Layer 7 of a small transformer language model trained on English Wikipedia (17 layers, counted from 0, width 96). Numbers have three digits each and are written without spaces.
A neuron adds its activation times its output weights to the MLP's output. To switch it off is to set its activation to zero at one token and run the rest of the model.

Output weights of the MLP neurons that the questions are about. A number n stands for (n - 500) times 0.0017.
n30: 324795500534353426400492651508643511438351444460428558565406620518480434342484628485360560663647539584604550399579556460567700539617611580428645664562583512618633614570539354481665494555561486604583853782449579354602596464544318496445590298434519714512488383389453381425429303529429436558
n42: 715587465595583483564544589535413568567437390689414514669627458709437581656531388334320542377653437644446410423353466458398429391618552704464458342539528642557561544491477604688440289508520435350429444368550396684483432538585300626418501617413554362428362561586775460386598482556641397554
n50: 541420551521547594587571324442581394571462612649413424677479304475579476555555384435544599146197482462565617364540670426577337465627579399435363583431548598402428484479635680496475574441219572557410487525491446590451431611568679426322619453408705683725294416634736631557553396327528476523
n66: 353333412424477471654492311333430555595657621287568551619355589492431283540337535565369354302314423485469485484564545413639622378499566613512287631401429562544482597405477616318343449377453708595520486498615374410566562406439574363763532459655568750431641387415360474299403431492403525523
n79: 492301508598349509475577255447351333412224307606291542461496533503521507750347427471605492660588521544404596490507487621516514473268575394420499273641550309612495362483497454589574407415364438397505434415661487223581543280636349480567468488520560589609709527444398522536232439551466423622
n85: 538415432638491603358510527405426515475588601324383775449429469660542502430508541466550395491474469643469361571630499317497374425407802354477500512775411606419464372460428656562641424423385559424345516313635396692468577425725473599663848302307651456620314247554477526397609363388439528517
n106: 558431574534492629441381704495553410425626409516444447400193631485179472466565487599592365551669404585440503497553576478504453403314520645442550554512582553560405542634543684613623474463395511664507599519427569425425408595338457606614529408401664580390507593406369436575492362560318467488
n122: 209313634468515555455554402412540630319545485449284419310498463501424659667376262360439662519607529535446521497410308559621525645515436587451522515516583566450645558533477540697496331421527553416504590422484491515494528511421406721682545388499600527470311589596395433696406531656397675495
n124: 524616441623491610298567629524523521541495456402538620402500497495574346500285310613250430483526618644443373582557465506523372454482473472237650493369423591473404382393645563580656684503359359573437579546326502394529544439528419507475430503490301585309405612426536407580630256430523413475
n139: 559682491671588538655495496561639393598522406477557368569533563432464562569523348511588595476490789460562358430532513575363421415441328536341364652369567614231499443501352625462591663558405537504528575673543794528316546676510566478477441622477245511411604595381412437664607380498634986533
n156: 460517392503453516391266586728461506481333573518502487399473599600531442435487658708504459523570357442599500584500695521636372645491488404623363395525379344356480807612278462380347740386335475602433574660487538376344421569474531390529335339460550461616616451533298456532389341513434394604
n170: 576622447619505553515529452248636542464559520447751415567372426610654531504346455773446436562436601519710542427409422666416353741596687697386273491417430414654269649367333372513561410671539346436432313519629562561547302306509484510459581367383616459522284599450508447603410729489424398584
n202: 450693280454463465543536725543487615470369421331433438341683328410605410544496444546162522339584303536371433409632420615310451627302427550458533391322598545461529718493383386447481407456468604606551456437600322482464496708398669577366660587489595570430519578585392672547567572631485377578
n206: 554435217386534507522286433468385425627604715506644505509248665529617422691418614642448425498368341444569278393592358681297372421466585444706505445387501473371514671358534431499530636385697417650388567467418572508540655535500759531322525475607649596539354389545368284512362828375606624525
n210: 552285536394480658432452458681434479718494677684381326241460592548553494416611573569638586586525333758487493503456367520438475421731390535580600412562648524369440356548398446544654396369367582626668508466661656505441493585337541430619499312496647858576569517416352437546463504432560570436
n225: 513435434350589413540517561350357375389239603439544514380501417427422524519365563548339574522394366455315587686469487571517453622208450549409611515550384887629394530513386594437485518487376399660497739497628366416702592612574577305417538539575639390564382433694563475450634517418510293658

Each question names a token from some text and the token that comes next. It shows the activations a of the neurons there, in the order above. A number n stands for (n - 500) times 0.073.

Then comes g, the gradient of the next token's log-probability with respect to the MLP's output, scaled to length 1. A neuron's effect is roughly proportional to its activation times (output weights . g). A number n stands for (n - 500) times 0.00076.

"oup", then " d"
a: 446647500269504508533500500499500504500503464497
g: 465420717376642642537273481339549523366715532321493534501565716378659560762273461326545612557513532614434434575504362446497715389710656382687546635259417548532420277541726406643275470501540649560819334468381446774656468776376523615529557555384703725407362440327501569519416608413678272554
Switching off which neuron hurts the next token most? n30

" Or", then "gan"
a: 499502501492511501500500501500502690494490502507
g: 447607410472730443466547496460656514354349473296683595644457710580434675510308532543575772507452268389259697581341474314490696667352440632429561405348603663504395575440394361528534457476436272312490629325649687249527428536543316361315304222362442419356460467611772429393612521263605790491
Switching off which neuron hurts the next token most? n170

"all", then "."
a: 473590500506489502416498500500237506505498504463
g: 522585452489468407411449436378583321511492755450593429478646529464411520219723353429597560507503505336524509346395437427626556569324325465420624816726710630543718399427627558835329274232337453534303389288596561646579571459385298235640339557580436564609517393395787680747522437539393321497
Switching off which neuron hurts the next token most? n156

"5", then " in"
a: 493501495500506499489502392495494485476393498500
g: 432446259446721233554461512608570434587526620289671597688531479420227574516547629481349448565676653732260621613385694562437505524517644317604543596355527608417692356435676240324470533477534664627268573469624540370555369827291326398521507477620541529744451428307674382425342609762476671638
Switching off which neuron hurts the next token most? n124

"mer", then "ica"
a: 496501501499482500496718512476507506494503501568
g: 220384610462549709782474829504531450393534446658433441326463464503500466318678483207671485506596596539688578543329540632477556319475468529690510557465285625527517546658586666472455595544541634260569413661288481441485505375541395370736549432495595330600394667514201638619758953565624550363
Switching off which neuron hurts the next token most? n122

" Sc", then "ot"
a: 505603500525484510500507506501497496502500500492
g: 361157457541660555592490412482415345584652460719598367301500524818497513504498553377657257696433415574289464584642464501329470230465201526460752509755406691574450546382467478552430545537425631418650575433850428531740681531548392497529621743610626318543488483464330719510657480433289484703
Switching off which neuron hurts the next token most? n42

"gan", then "iz"
a: 501503417497500500493509651504504502501495502488
g: 490504698516422324522561776439577475685647436752511803627676531518559308485434350644423551549567381798603361554406414547714371475546386551647407578606426545578557607773541473596772669632748333831502324452529388272559554423505643709411543519467359526479328530287303625379396629681347375667
Switching off which neuron hurts the next token most? n124

"ural", then " and"
a: 488502477501500498486496429974502499553494500495
g: 113467339672486345559607408316400611393577585717508558327553346429339570418527726281560673696693434389496224372391546575365527371534377409504206633663533247537668570378473692478204629413352626596326483310600320691352563622453373321537386555622383511378591469519312608645460591421573576436
Which two neurons, each switched off alone, lower its probability most, in order? n139, n124

"om", then "s,"
a: 061510500506497503499500500502472493475563495471
g: 604465528180654715529336189420673625514555397401446401702238325547553502546624423587665526486209545415388433524476425191720575474346540661486232432488506743546368472564402679475518486654730293555413503555742502353468468244550588658553601650245448537486411628557572388463312707568660397641
Switching off which neuron hurts the next token most? n30

"ted", then " ch"
a: 495502503482501493507498204505486808509498499507
g: 331472793539807475555365501588551439618268544378450453639569686504531494569440307226482576715593399440774464371433429397606324519614442560594582339681454504671651193643336611441477545648391409473586556557357483235214665442637600292480574470301696462615534561617779735358446388459295407573
Which neuron, switched off, raises the next token's probability most? n170

"u", then " Pro"
a: 495503494484480500481530468502498503503499897515
g: 669455478599659143486634530608388415461415525592494371393581473336631415486338396540651477653385612423303403353552537514648515493710242459561501559375359514493613570431389591426609370124462765380724405660484628499410419699586227575388568720501593648499639473305675296413482368483316266147
Switching off which neuron hurts the next token most? n210

"em", then "on"
a: 502469509511518497507512499501503462507492505500
g: 539588357474851299651695366361639525558449541278484361539239704516610392277592391571507603475491443542405493474523697543387823564400543568552250161634364453630475421535492435478419626408430295531492612495418654648546322511208679441562354712617537364465670354579392640471420493558202336747
Which neuron, switched off, raises the next token's probability most? n170

"ust", then ","
a: 461501501486493368500495499501511506501503503504
g: 304390755507444502481178343584701554657558184702359545778488428320340533616587544513470470423268348391420572493585584481756360400607345434437558234262380363403486533722554555637249546702501408570221455484553533499797584333367724616445576490424514422503550616562296388437380484537568517703
Switching off which neuron hurts the next token most? n85

"ond", then "e"
a: 502495499367687505493500502496492500548502501489
g: 634578925584579319548410454464486535494379535517390478476354549487410563313677496359569424563374468342660655324642569292483666599500430413533421178594635457610502210319725461419296586455516157409403169621404661429691358525702492645447415621281498304542652673376513664591470651562478501626
Which neuron, switched off, raises the next token's probability most? n202

"ens", then "ib"
a: 506491501508500285473503503499501411497499437550
g: 314498483455727475379359282552559542251687476327490440281645576689162611465602436542329763669462568631574615652271625449714494574568477608465521770552224616521679434570489879275584401547368513481486469651486757386503528387511360482755453537434443504393423651580273579430400470395558283477
Switching off which neuron hurts the next token most? n225

" A", then "vi"
a: 495502502501499504500550501502498482506500474492
g: 457366563514179595659275273428465433368413487387192590546641533452560582572521448409368514409265473617609475466585332678812551764389584519449543568530315362494495686662858447797457333447824657474522536685456603591578464432457401491505600577655316384645577538173588671417427641450505549619
Switching off which neuron hurts the next token most? n122

" 198", then "3."
a: 514501501492499499414508505500504495508497494496
g: 604536338248490513574628391235437445481394803573430405621715583476499403421568441519473432436648474839632485437497502488521349692647355661369628715497369565426448706605894489385336562387583105650521543396428499669488654447623594513289448210462278374585535416602335736459500534423520412656
Switching off which neuron hurts the next token most? n106

"st", then "ar"
a: 499885512502502518509500468503500499507500566484
g: 716527536185691275437563408524286595519459443741458421693431556616551397424467493588350397468427746737459524719482516572620275392501494525530325482535514530518518750371363342317635763463369630575589550270594377664670726378578414310321471427262575286309621600563604760427622542454602737636
Switching off which neuron hurts the next token most? n42

" ch", then "ance"
a: 500670508496506501500490500500449491502500504500
g: 209420721528582264612455697507644639387662658293256506408451301553508395376587533555323544439780717606502434426381233503501747451280697343359414360667399528656351572549355245699567480565445538446529596624610496545639630569331380520333555215644491540501668459347380560582720363383398351519
Which neuron, switched off, raises the next token's probability most? n42

"uring", then " 200"
a: 495501499499509513551504452505493504502512500512
g: 534493699455294637441204417555264463322503699723326433459392363424442621433634478450178325575544400549552596506604395387493579588530546378527516326568545456512524837480530250622449376553637405420604416607680611592365492787570348371653425408342754593677628487635302374278642770470519216555
Switching off which neuron hurts the next token most? n124

"air", then " of"
a: 534502807509506591500494451505500490498501504506
g: 558351386594554260456502472524766320409357380476682582516463352542540453409364521474488293479303550325571643561435691653655260425546512420390643247663506043472217658611445362486535302248295252696407422452670513561424331289376421405297494502564510392595552472329514674478581577435360369607
Switching off which neuron hurts the next token most? n50

" was", then " released"
a: 525502500495487499507513476500491663512498500505
g: 420522421635614562359562448298503596384626502593536348658609557522463407372589451597405504643380440240556393660606492691305643350483648596366536548357558324465312301400584445513730582683740597352522535227226463649484447335287479450361204512483660309629888555675417851549535510444351441458
Switching off which neuron hurts the next token most? n170

"ing", then " S"
a: 531463490507503500490620503501492499919424500517
g: 409597165200630771468680619294429485449700526487378399418517688746469524231621445558453430553338494408565376441589566454387521331450499546361513291335505654524639714601394528404162332529222535704492465382443365330332336428314726626468403478335520289659513525321504384431544575338587494336
Switching off which neuron hurts the next token most? n202

" a", then " member"
a: 637509503500459498501506490502497497509497508503
g: 505570445575536510674705515479446583563438630668745392468642122501601453912514656628665557422362327624239531363556772499604520462245635540390300559350647391547601553466405512500428399622409210618489257451720372571479336456509472284336514389656465312384523293561504587548596271424412607362
Which neuron, switched off, raises the next token's probability most? n30

"9,", then " En"
a: 497502488500501500502504395487487515509440454505
g: 734637578399460442371501300529594628434585568413501522347644622679618751261625730602401233576392456251666563480308423487758380324554360451721637578235395620631445644293455578373522776593401684312454668623300384361540592507611556451467437514356461448410600758382376449516800499357504425495
Which neuron, switched off, raises the next token's probability most? n124

"um", then "s"
a: 502501644508496525552493434501499501504410497513
g: 526685265469560681486445389585646712593638450588558604578376277646695493358415466633497360292484494422638411523641637291544712577354574402338346404286419547327326419422451377616473295716808129337481555627479455497583376468427615602495534542490505517687683503368588193448493382192605533750
Switching off which neuron hurts the next token most? n50

"ood", then " Sc"
a: 497504521500522489501496398691499440506500498495
g: 419314310531474619425499240492652497515455533473529328547299765249489351333501543551431566390547761552807419546738446501530600460514429561548528589241656595501317435144538464438638308405532649448555345365502570593406641435452741346506331588757203480600809646563513392354477392748436474628
Switching off which neuron hurts the next token most? n139

" as", then " a"
a: 495517497495505485545498492496496909504506498499
g: 538502597457441525336121411477655435505571559549649748567756724560325654612498539598628396578418636639395390644298808448574425423380610500192234673454575397365598357344548528495347704435612353513552288478572402483529484345515579463382469415406455302694162510780585434515263451492355569638
Switching off which neuron hurts the next token most? n170

" to", then " P"
a: 503408501499489499642513504509502499503514499517
g: 523337646439490409646625393585698315388547269453408510417435345539420398297559332512442434335343571655440521561694394583518667581326608285310215376517537544746543607436642707589375437570570545654491460206636674664416317425303339593491370292348497268527538468428418345572251412534275187689
Switching off which neuron hurts the next token most? n106

"ag", then "ement"
a: 482501494502492499505515410468516619502354494504
g: 520349612680457376469465168289575567465498409616549739604424431492488523522446522424350437403709398452597645708563522486731773487493586248380784382633325434592505464373375836514667639353202587438663716524550371575415740451441336588643583369520570477524581707357604514695345253462714515431
Switching off which neuron hurts the next token most? n206

"ess", then "ed"
a: 512505502495498495507489508502504496743446507500
g: 510546366588551487462526448868416538477493607617618712519467533765657402269575471823487679531340481408427362401305622693518338558356504477474348498637495317456415427607442405297504683363596333803375510445441443531395492493433523348407829391336706352484473432321448349523533727499756807268
Which neuron, switched off, raises the next token's probability most? n206

"ation", then " A"
a: 496502498501486482347500513502503505512499504505
g: 762395624747505329394438453671583444269499584782389526543648766369401547336615369529609563884541681578672408611279653476379377389514255670604205452590518525274538356526661413641490425328669564530409410387508792400550451509456339299551277566588486433368549452569526361507351544457304609518
Which neuron, switched off, raises the next token's probability most? n106

"ood", then " Ch"
a: 498500507500513506501497387680500430505500499495
g: 645355585536718625298372615695636307264510449477416401455434603578560313542321601534469855684541545678613570555536311264610608178519419476374677477598524304603412393131501147353452433264676496425431558615393464401400668394582567540571571607474502687663623630472534359463554647494522462720
Which neuron, switched off, raises the next token's probability most? n139

"ral", then " Park"
a: 492501502501500501497496514508500501502503502320
g: 682421612313479336722626436744631487360403388437649513610680581415553472522726518460387432612345501384483433626504427551319458308503724258431605487610353832372502544139528537508303483724729652401686588530596717597598495645671571452594694579444429260474585613368569592811483275373418399474
Which neuron, switched off, raises the next token's probability most? n225

"all", then "est"
a: 467597499507487503415499499500227498506499502474
g: 546508479601348378672477443656518674763489363590573632327471395480525519482261555450471477579615257592313411492599304412330643526484345547526372611397449179287280446465537366225715766398595779538599760599586641617340612505463595400660597436594399401341361352583517103489543634363548646527
Switching off which neuron hurts the next token most? n106

" same", then " year"
a: 500506497509505498506503489538497506599487498508
g: 525784466510382329155520440516231455531311485273468531542546492421550338585465644507531623539550661696406545343524484530711544303208779328376455718269644464845734515533367474560635652536533479548498450296440245612578469391316541410719491676575291243418662568388389521421562557428466460473
Switching off which neuron hurts the next token most? n202

"s", then "an"
a: 499497517492567477501499506499501499502506487501
g: 673381427667382197659690327454717687509410347640384376513368630489510588430564555395567441464766496523724491487419557431353506484341612587492737410574284435453550845596182446607575374462728403392541488376524466556630452513621477355573552244499109349385302414364551442458763496402608586302
Which neuron, switched off, raises the next token's probability most? n50

"al", then "ne"
a: 495500496503512499499502500506497401515500499493
g: 740819488343439559436449439464629502535654480366772600288510449243409514472443405723629632402530717209538611564426554440254421681708328575248477610660603508738570350502521384403618638449539567503638785725318409271147468396326574627503485484657699473602478479405464580506394540409466468439
Which neuron, switched off, raises the next token's probability most? n170